Layer 4 of a small transformer language model trained on English Wikipedia (11 layers, counted from 0, width 128).
A neuron's activation on a vector x is GELU(weights . x + bias), where the dot is the dot product.
The model reads these tokens: "am" "et" "er " "and " "ent" "ered " "serv" "ice " "in " "191" "1 " "when " "the "

The vector x that enters this layer's MLP at each token. A number n stands for (n - 500) times 0.0084.
0 "am": 526 428 352 578 361 701 452 519 425 558 524 501 298 739 600 354 653 428 538 528 451 531 389 463 619 278 395 466 501 476 577 623 217 612 532 537 356 442 487 553 601 287 506 189 646 583 515 486 592 495 627 352 354 741 399 331 704 730 536 604 326 404 293 428 706 723 596 550 535 259 529 766 439 544 517 319 706 465 584 578 485 381 447 381 428 251 573 515 576 544 593 424 301 515 413 380 650 531 438 514 281 343 474 630 585 563 533 418 500 617 369 599 421 282 528 454 581 487 593 641 433 530 678 705 741 553 556 429
1 "et": 401 527 561 512 362 727 528 511 501 432 431 434 414 665 585 194 637 409 508 526 478 510 514 298 686 207 259 322 303 537 571 610 112 608 419 556 465 529 509 511 630 244 537 26 593 507 363 519 721 538 635 467 488 776 434 426 576 505 463 514 291 289 432 504 567 676 606 552 434 443 579 718 537 540 481 456 615 411 610 580 484 550 359 392 587 421 604 503 770 616 555 447 387 666 444 326 714 572 438 443 303 449 542 637 525 518 567 492 466 693 388 660 367 344 591 474 483 504 711 612 495 469 506 495 694 601 519 409
2 "er ": 493 528 598 537 356 645 529 487 506 461 520 485 423 656 547 215 567 448 539 524 433 541 655 402 542 214 267 364 356 499 635 670 106 669 433 448 447 475 611 407 599 321 740 60 670 510 369 526 646 546 650 366 519 611 388 360 567 621 509 573 358 247 425 481 647 711 623 593 470 394 552 675 442 559 471 441 589 400 563 582 539 494 355 268 501 424 550 427 790 638 579 397 345 669 459 300 701 558 545 465 421 372 527 572 643 519 558 452 425 676 385 647 412 349 529 398 554 580 595 655 317 462 472 535 693 468 622 434
3 "and ": 474 534 550 467 327 568 422 501 504 431 448 502 446 730 600 242 612 369 533 512 460 544 655 378 514 243 223 452 403 503 578 653 159 616 434 562 480 557 665 461 613 293 627 131 727 465 431 536 616 486 693 255 445 652 358 425 604 630 486 488 288 313 484 480 655 734 547 534 451 441 437 696 513 499 506 445 600 381 548 608 498 519 336 408 453 403 523 522 863 693 645 412 363 562 453 378 638 577 543 442 344 401 478 573 664 559 541 570 403 639 374 662 343 298 506 428 514 519 670 635 350 415 568 606 719 477 578 440
4 "ent": 440 560 600 539 396 728 399 509 671 454 428 480 370 670 646 231 575 370 491 534 463 499 615 331 607 264 274 386 351 483 579 570 165 737 428 499 381 533 592 525 556 273 557 143 770 510 355 435 693 501 656 386 416 683 434 314 614 421 436 589 182 317 488 477 601 668 570 548 450 415 555 733 616 511 534 483 561 446 629 570 495 531 382 479 547 386 617 549 716 647 653 492 304 629 460 339 709 608 496 422 349 384 571 634 638 512 546 422 399 619 278 547 391 307 600 484 450 545 668 626 409 473 524 510 713 574 494 403
5 "ered ": 546 554 567 550 359 602 473 502 575 438 532 475 408 647 670 260 560 394 474 545 472 586 658 303 524 266 251 433 378 453 568 653 131 725 398 402 364 457 642 494 586 320 658 131 735 565 361 499 733 536 554 338 474 657 412 446 558 623 514 666 263 306 460 507 600 726 569 660 527 454 562 686 507 566 510 429 563 383 488 530 537 519 371 356 512 394 591 401 806 611 600 426 363 645 439 282 574 552 521 436 317 411 494 638 651 542 586 548 391 656 293 631 283 341 493 410 532 624 559 582 326 509 559 517 627 444 645 444
6 "serv": 605 607 482 514 470 643 340 548 608 331 418 451 322 755 563 186 516 435 559 410 578 442 606 355 531 291 338 450 333 597 641 600 170 747 461 484 499 525 566 484 575 307 514 118 822 419 368 489 774 538 622 392 553 671 465 363 632 412 491 692 364 321 440 605 621 671 564 506 556 425 424 685 446 428 461 465 618 446 531 540 509 541 322 503 510 437 518 543 680 487 693 384 339 565 527 408 688 642 557 443 300 366 484 498 607 635 567 535 440 678 243 668 321 299 572 490 456 507 752 548 345 537 548 584 615 490 483 367
7 "ice ": 515 469 628 492 316 613 500 536 587 419 546 387 379 626 526 196 612 402 585 573 485 465 555 319 529 286 284 395 422 552 610 727 188 676 446 469 422 508 636 528 573 411 681 162 698 531 386 404 638 438 629 323 415 679 334 373 607 492 535 625 327 236 466 503 720 722 606 556 501 472 517 660 580 574 427 476 600 365 536 599 566 573 311 283 566 448 564 411 799 607 716 449 346 605 473 238 623 609 548 469 371 355 536 523 560 563 529 563 378 612 316 677 291 352 577 398 530 601 571 660 373 537 467 566 651 490 545 362
8 "in ": 538 582 540 435 382 604 467 558 517 462 442 432 428 643 596 212 609 332 536 511 462 501 670 251 456 247 268 477 401 510 560 546 164 701 388 500 464 457 665 466 650 311 698 133 742 517 443 488 632 482 637 243 485 673 487 323 602 636 491 676 314 329 464 519 661 666 538 618 485 468 519 685 547 513 454 470 596 356 539 588 563 468 268 387 519 401 554 557 755 542 643 482 372 573 429 298 621 557 563 382 354 406 478 558 672 574 489 570 503 612 337 729 264 340 569 401 516 558 643 654 357 490 563 599 658 484 561 409
9 "191": 485 541 503 487 281 704 411 550 534 504 508 437 363 594 559 205 640 403 552 469 481 480 519 322 464 241 283 416 515 567 638 634 162 703 370 524 412 509 595 405 619 286 562 32 768 466 364 506 634 569 639 404 425 489 458 402 528 551 429 612 322 377 436 579 720 715 539 516 386 582 444 705 639 484 533 443 572 407 482 497 647 560 330 499 488 339 608 532 677 619 620 480 295 454 553 415 639 645 502 379 326 460 499 617 496 476 548 458 525 796 343 674 262 398 552 495 510 708 663 603 378 460 575 633 629 556 619 385
10 "1 ": 539 526 539 491 334 626 507 511 491 421 576 355 418 633 590 191 546 399 471 437 451 471 567 297 481 181 333 448 420 532 502 622 107 757 320 627 430 469 580 440 508 383 726 27 744 632 376 529 766 590 641 394 426 643 475 438 565 604 511 560 353 342 518 522 676 603 464 580 428 506 457 675 599 469 508 475 604 257 582 602 574 531 385 352 535 415 616 435 762 512 638 424 369 634 497 363 626 566 552 462 366 453 545 647 542 480 550 490 545 670 276 705 272 324 563 447 558 572 660 624 388 518 467 552 612 525 572 375
11 "when ": 467 582 532 434 293 585 401 615 485 423 574 447 359 676 621 238 598 324 575 524 452 460 579 436 436 162 357 478 352 517 618 639 149 650 319 629 451 464 666 546 581 351 621 77 727 589 441 588 659 537 614 319 467 667 441 372 555 608 524 494 281 330 489 498 573 708 498 629 486 350 532 738 506 507 526 489 578 330 495 577 519 455 320 481 498 337 615 530 839 653 678 351 338 507 492 341 667 518 529 507 413 485 459 610 615 491 515 603 469 644 367 712 325 312 411 473 528 625 592 572 423 465 538 623 593 475 554 416
12 "the ": 464 540 592 437 322 598 396 492 501 327 524 420 395 672 571 272 582 378 442 449 457 480 569 318 444 122 296 401 419 525 613 679 143 689 404 593 469 453 689 499 577 412 621 162 695 532 365 595 620 468 650 371 416 641 408 383 551 635 514 416 267 373 506 511 653 646 517 585 532 394 518 736 605 503 484 420 523 401 512 453 495 485 366 425 582 338 632 687 766 693 631 393 386 540 501 368 687 621 516 437 409 448 546 656 685 529 610 521 419 658 254 662 361 294 425 430 545 631 588 670 357 483 568 572 687 508 623 437

Each question shows the input weights of one neuron of the MLP. A number n stands for (n - 500) times 0.0024.

n339 (bias -0.065): 685 455 638 518 316 598 472 546 364 611 491 281 468 459 583 528 445 748 530 540 368 661 494 510 519 568 566 384 580 526 465 395 541 494 481 598 494 539 316 605 626 494 562 594 429 377 391 457 376 444 689 679 463 591 447 555 537 352 652 564 590 363 461 428 619 503 453 476 708 843 491 655 553 516 664 430 416 483 441 477 332 365 608 489 637 532 428 405 535 408 680 328 569 414 333 234 350 268 586 535 469 398 368 520 546 592 343 366 418 487 543 556 415 428 418 720 660 614 471 364 545 500 481 557 385 513 368 597
Which token does this neuron like most? 7 "ice "

n303 (bias 0.012): 497 484 577 575 416 580 549 462 383 550 508 683 648 402 458 541 439 632 575 561 517 397 497 484 505 317 386 462 495 574 505 427 456 531 580 414 503 487 388 522 464 661 476 343 511 484 466 436 442 449 650 393 461 613 589 564 611 338 492 381 642 473 567 511 476 366 531 535 468 636 508 467 405 471 508 500 486 464 510 585 487 399 336 365 591 524 325 447 588 466 459 490 583 663 703 480 614 640 410 671 523 573 562 473 356 336 484 503 430 487 514 424 468 547 484 505 476 483 226 570 681 503 469 602 517 567 278 586
On which three tokens does it fire most, strongest first? 1 "et", 7 "ice ", 2 "er "

n101 (bias -0.052): 578 297 618 553 559 657 508 633 505 508 523 590 550 422 592 447 563 516 532 486 639 637 561 691 492 535 376 443 397 489 460 446 536 559 402 245 476 529 455 492 601 613 545 514 470 566 497 579 464 546 301 484 541 418 407 407 552 487 365 296 459 353 583 446 524 369 543 507 571 419 546 419 425 439 479 513 566 597 388 503 438 639 472 406 586 357 353 631 549 362 380 523 492 376 465 427 457 443 454 564 442 483 616 508 462 414 594 639 512 437 546 649 554 468 387 444 529 503 429 578 601 396 533 588 622 734 506 484
On which token does it fire most, and how strongly? 2 "er ", at about 0.24

n416 (bias -0.066): 431 644 679 320 420 503 449 487 591 536 460 497 425 388 518 568 479 484 360 527 612 544 597 585 596 502 500 505 495 380 427 564 482 578 453 600 424 453 388 540 398 412 419 640 679 403 630 377 395 389 447 500 378 490 393 406 413 550 495 426 548 492 484 550 440 537 361 609 360 614 585 428 524 443 477 510 570 484 497 416 490 430 544 517 558 399 450 480 561 461 602 695 644 511 487 514 656 522 610 584 370 484 383 612 453 415 518 413 397 466 634 687 489 500 457 454 455 549 503 362 633 618 564 446 492 579 730 605
Which token does this neuron like most? 4 "ent"

n411 (bias -0.016): 484 636 526 550 564 508 515 581 473 425 480 619 592 483 568 500 547 468 381 607 461 526 526 363 463 409 554 497 519 521 624 653 461 408 564 444 540 463 297 648 436 436 458 415 470 622 400 467 590 337 489 609 494 523 578 694 495 402 547 577 538 511 655 607 382 518 523 483 579 640 536 462 401 703 610 490 531 489 490 701 497 545 282 328 495 424 377 472 479 370 473 659 567 484 551 475 485 616 478 569 535 528 419 524 417 329 345 425 453 511 375 495 671 661 389 405 428 409 405 459 545 500 464 443 567 489 294 569
On which token does it fire most, and how strongly? 1 "et", at about 0.18

n460 (bias -0.018): 452 557 612 386 605 439 494 619 569 674 543 664 446 500 551 531 612 324 600 567 602 442 707 503 548 223 395 308 401 651 445 398 572 353 597 364 349 536 671 575 289 506 464 476 497 477 593 624 600 477 394 646 470 294 429 237 443 532 415 662 477 340 385 421 320 466 338 506 686 380 422 421 648 342 532 561 521 385 503 422 503 478 547 486 412 520 438 457 355 516 537 760 591 549 487 524 561 631 468 547 494 558 576 579 307 719 484 500 473 523 692 493 412 604 563 428 389 544 419 674 581 380 459 595 395 545 663 461
Its two highest activations, in order, are on tokens 4 "ent", 9 "191"

n407 (bias -0.028): 475 542 745 638 566 376 316 607 630 378 283 452 593 467 539 598 447 529 545 565 488 615 656 440 446 511 391 529 602 695 390 336 574 492 398 489 537 466 582 503 550 540 452 473 615 406 610 478 573 509 428 494 385 514 476 415 456 483 450 488 453 420 322 442 520 473 549 426 368 536 544 477 612 508 542 390 356 713 522 358 481 508 509 412 494 454 638 554 525 425 500 566 632 503 523 431 586 624 562 470 449 390 471 491 449 592 399 511 630 347 593 407 598 679 660 440 348 641 543 500 571 309 569 547 580 193 525 489
Which token does this neuron like most? 4 "ent"

n342 (bias -0.033): 325 662 399 482 386 490 366 807 561 674 453 448 500 445 598 604 520 417 503 575 583 624 444 423 330 632 543 527 574 490 588 326 657 567 375 573 471 325 293 376 478 512 625 475 538 559 493 560 544 400 336 430 514 433 403 464 357 546 600 373 500 460 683 520 614 384 392 503 448 709 453 383 587 366 490 603 411 472 513 628 629 507 359 569 610 390 430 303 468 387 602 564 545 396 407 465 619 620 674 538 459 420 363 702 326 557 549 283 543 398 358 470 320 467 679 484 447 575 250 716 592 609 500 497 652 586 692 583
On which three tokens does it fire most, strongest first? 9 "191", 10 "1 ", 8 "in "

n494 (bias -0.024): 509 709 616 574 471 490 506 506 377 587 421 368 353 348 466 672 534 736 494 405 354 400 450 474 531 497 346 548 688 513 679 612 614 293 386 747 525 576 497 433 617 582 535 388 484 516 396 458 409 433 487 351 599 628 491 579 464 424 509 582 656 417 701 404 403 503 351 459 656 503 588 580 519 456 588 452 381 404 436 604 553 418 615 451 586 591 328 359 435 584 406 466 463 642 442 285 575 351 673 792 590 500 285 487 509 423 469 407 598 450 607 526 449 451 439 546 557 477 396 621 377 332 454 639 500 370 427 446
Which token does this neuron like most? 2 "er "

n106 (bias -0.022): 493 256 565 500 343 650 507 504 496 567 576 462 333 601 503 540 404 594 565 361 349 568 428 294 267 677 598 672 644 493 490 434 517 563 421 372 503 472 682 594 523 417 390 577 386 259 541 388 582 556 595 628 532 523 221 617 486 497 507 522 535 445 629 594 712 444 401 612 657 515 507 587 612 770 493 617 600 536 579 417 439 404 435 367 594 602 451 529 644 449 613 460 560 311 476 397 184 250 566 570 405 435 430 314 399 646 432 517 548 747 525 387 531 500 560 543 410 489 466 662 517 656 252 355 453 296 511 514
Which token does this neuron like most? 7 "ice "

n28 (bias -0.004): 494 442 646 276 354 381 481 386 453 276 666 578 458 538 471 550 458 563 435 371 545 747 647 507 718 569 440 590 567 627 318 702 589 336 615 441 230 421 536 493 293 381 785 392 483 474 604 403 490 517 340 372 622 516 381 569 517 529 583 473 510 352 589 404 679 562 450 606 568 479 519 676 457 539 678 568 444 572 459 369 474 477 445 547 398 379 579 441 436 445 557 535 506 573 480 486 491 510 682 506 569 325 560 470 407 579 497 546 405 200 470 457 487 724 459 738 566 609 513 458 618 464 430 413 380 438 579 539
Which token does this neuron like most? 5 "ered "

n188 (bias 0.006): 465 337 712 436 641 480 481 397 517 516 658 484 647 307 510 494 333 493 682 487 751 407 458 543 294 352 405 440 490 349 407 700 557 572 477 526 610 594 419 556 475 503 506 258 513 516 432 550 453 543 613 357 352 575 475 318 534 229 430 510 470 575 507 342 516 423 497 527 564 510 456 487 667 439 461 439 545 520 519 652 468 359 868 450 591 666 493 466 503 392 527 616 600 401 428 600 610 514 600 626 624 595 339 378 277 471 558 448 594 600 692 563 461 561 541 544 631 278 458 611 616 448 525 297 503 484 504 500
Which token does this neuron like most? 10 "1 "

n62 (bias -0.008): 728 457 606 387 497 412 410 542 600 508 531 568 576 454 457 518 473 357 405 483 563 665 576 519 429 607 431 425 411 508 492 519 606 666 415 440 440 497 516 370 519 693 617 774 483 404 495 524 461 470 590 464 562 316 359 661 608 587 519 395 396 555 666 389 473 541 455 391 335 552 542 506 572 391 527 438 476 403 367 445 489 492 420 431 442 338 558 324 580 403 559 500 616 639 508 445 549 471 478 545 641 446 461 372 614 558 465 657 490 454 441 547 409 521 556 516 591 545 394 623 413 571 447 430 649 410 536 552
Its two highest activations, in order, are on tokens 5 "ered ", 7 "ice "

n209 (bias -0.037): 572 505 543 485 470 333 466 642 567 511 424 565 446 588 540 581 511 560 418 556 586 389 524 514 370 518 558 570 522 459 689 627 529 566 451 241 557 536 383 387 603 409 522 614 568 465 581 565 770 530 514 538 559 371 422 276 441 362 495 466 338 547 547 508 300 516 406 477 473 402 456 511 395 413 503 536 500 395 393 299 641 508 491 692 440 404 481 523 410 537 458 687 574 614 329 587 552 552 470 442 562 460 384 547 479 624 371 682 487 568 595 492 445 503 439 561 478 463 489 489 514 396 587 375 537 462 637 560
Which token does this neuron like most? 6 "serv"

n496 (bias -0.027): 566 545 588 605 525 487 432 428 481 380 488 415 741 369 482 477 555 589 434 453 426 342 698 280 427 619 466 665 594 679 418 416 628 418 329 433 473 426 479 531 473 364 460 399 544 491 661 485 708 352 623 500 621 485 535 515 427 622 348 570 440 482 407 547 685 468 397 565 693 426 600 413 289 634 503 419 414 723 357 561 536 382 420 426 401 616 679 462 506 500 516 385 556 400 568 500 425 510 634 479 483 343 444 497 561 376 427 633 486 506 644 556 729 429 420 672 497 541 418 551 515 724 559 473 500 387 473 509
Which token does this neuron like most? 8 "in "

n201 (bias -0.011): 537 591 649 620 556 650 528 414 615 565 597 443 283 479 660 602 614 419 511 452 418 569 779 471 425 492 354 600 263 448 377 380 573 394 558 601 494 448 434 579 508 433 445 704 440 509 423 420 494 538 457 636 479 442 514 402 380 434 568 623 515 471 567 395 506 552 511 438 646 469 533 550 480 371 569 421 466 512 672 500 517 385 653 548 445 503 500 612 415 375 696 679 581 462 430 509 538 577 647 379 547 582 485 471 535 547 428 503 421 471 470 518 374 305 261 461 550 500 465 520 428 512 357 644 352 659 342 474
Which token does this neuron like most? 4 "ent"

n488 (bias -0.039): 571 608 606 324 478 605 549 558 413 506 518 506 596 493 655 443 382 579 580 412 457 459 594 408 306 425 449 516 561 612 644 475 479 455 371 465 534 582 237 561 430 468 333 322 366 707 603 497 679 421 313 573 526 418 596 695 588 362 408 274 484 238 506 296 528 506 500 582 693 523 509 612 510 547 534 426 500 621 265 346 435 550 523 493 500 619 481 336 396 339 474 345 603 542 411 600 503 403 592 589 620 474 500 468 601 576 556 551 659 425 568 397 449 622 570 524 516 601 792 432 578 588 558 460 569 579 452 516
Which token does this neuron like most? 1 "et"

n348 (bias -0.046): 407 461 406 384 537 510 541 269 438 518 547 643 479 742 464 652 551 420 454 459 458 651 543 475 373 738 228 534 594 321 561 355 497 479 677 521 564 543 524 417 545 585 537 601 598 482 361 439 421 559 481 448 158 474 558 436 516 627 577 665 434 460 633 500 458 613 412 559 572 600 518 491 414 588 527 529 487 522 474 485 625 427 471 628 435 687 389 526 429 629 522 297 541 336 404 607 546 523 436 681 474 334 426 615 569 611 434 475 583 497 353 525 537 601 592 361 448 449 567 503 311 509 512 300 423 347 574 485
On which three tokens does it fire most, strongest first? 3 "and ", 5 "ered ", 8 "in "

n436 (bias -0.012): 644 425 422 455 556 396 435 656 539 520 438 363 619 402 653 480 512 465 607 606 635 576 605 485 512 467 423 434 704 570 360 280 546 607 556 462 660 456 500 444 394 440 547 581 570 564 555 581 491 373 562 220 546 633 475 421 482 690 489 302 569 603 503 438 578 419 449 459 448 751 537 574 387 587 593 489 346 579 388 377 468 465 375 645 527 336 524 589 500 376 425 619 542 533 562 269 364 391 481 469 464 469 426 434 497 456 419 633 440 564 545 446 589 581 440 560 470 509 523 764 512 556 437 534 426 450 686 344
Which token does this neuron like most? 8 "in "

n377 (bias -0.008): 474 535 453 330 476 494 486 439 494 418 569 408 470 578 456 557 307 578 500 472 591 610 417 397 408 631 573 582 497 500 399 558 509 388 590 206 557 569 434 573 558 522 554 462 264 682 521 569 534 364 557 623 627 587 580 332 540 426 541 562 426 326 542 427 592 554 583 475 506 304 445 348 561 542 642 458 358 441 411 497 725 485 640 497 539 435 461 231 605 468 401 538 488 485 494 414 517 471 628 430 608 412 427 473 384 409 402 693 480 542 460 396 563 259 602 593 633 671 464 664 602 572 410 720 437 518 454 497
On which token does it fire most, and how strongly? 7 "ice ", at about 1.3

n247 (bias -0.007): 432 500 619 595 482 213 532 448 671 403 606 470 385 503 432 483 467 645 542 615 494 452 584 406 521 471 573 457 368 443 643 388 590 488 323 548 536 425 569 476 447 553 554 410 469 488 372 460 395 594 421 620 506 555 423 626 497 497 477 534 211 373 482 394 417 580 687 458 536 421 514 570 345 571 696 540 610 638 434 365 400 509 519 368 533 543 515 387 547 512 266 598 523 540 609 532 183 283 497 491 620 582 473 390 373 518 598 497 508 473 552 635 730 364 666 526 491 500 410 573 446 545 614 567 535 671 602 539
Which token does this neuron like most? 2 "er "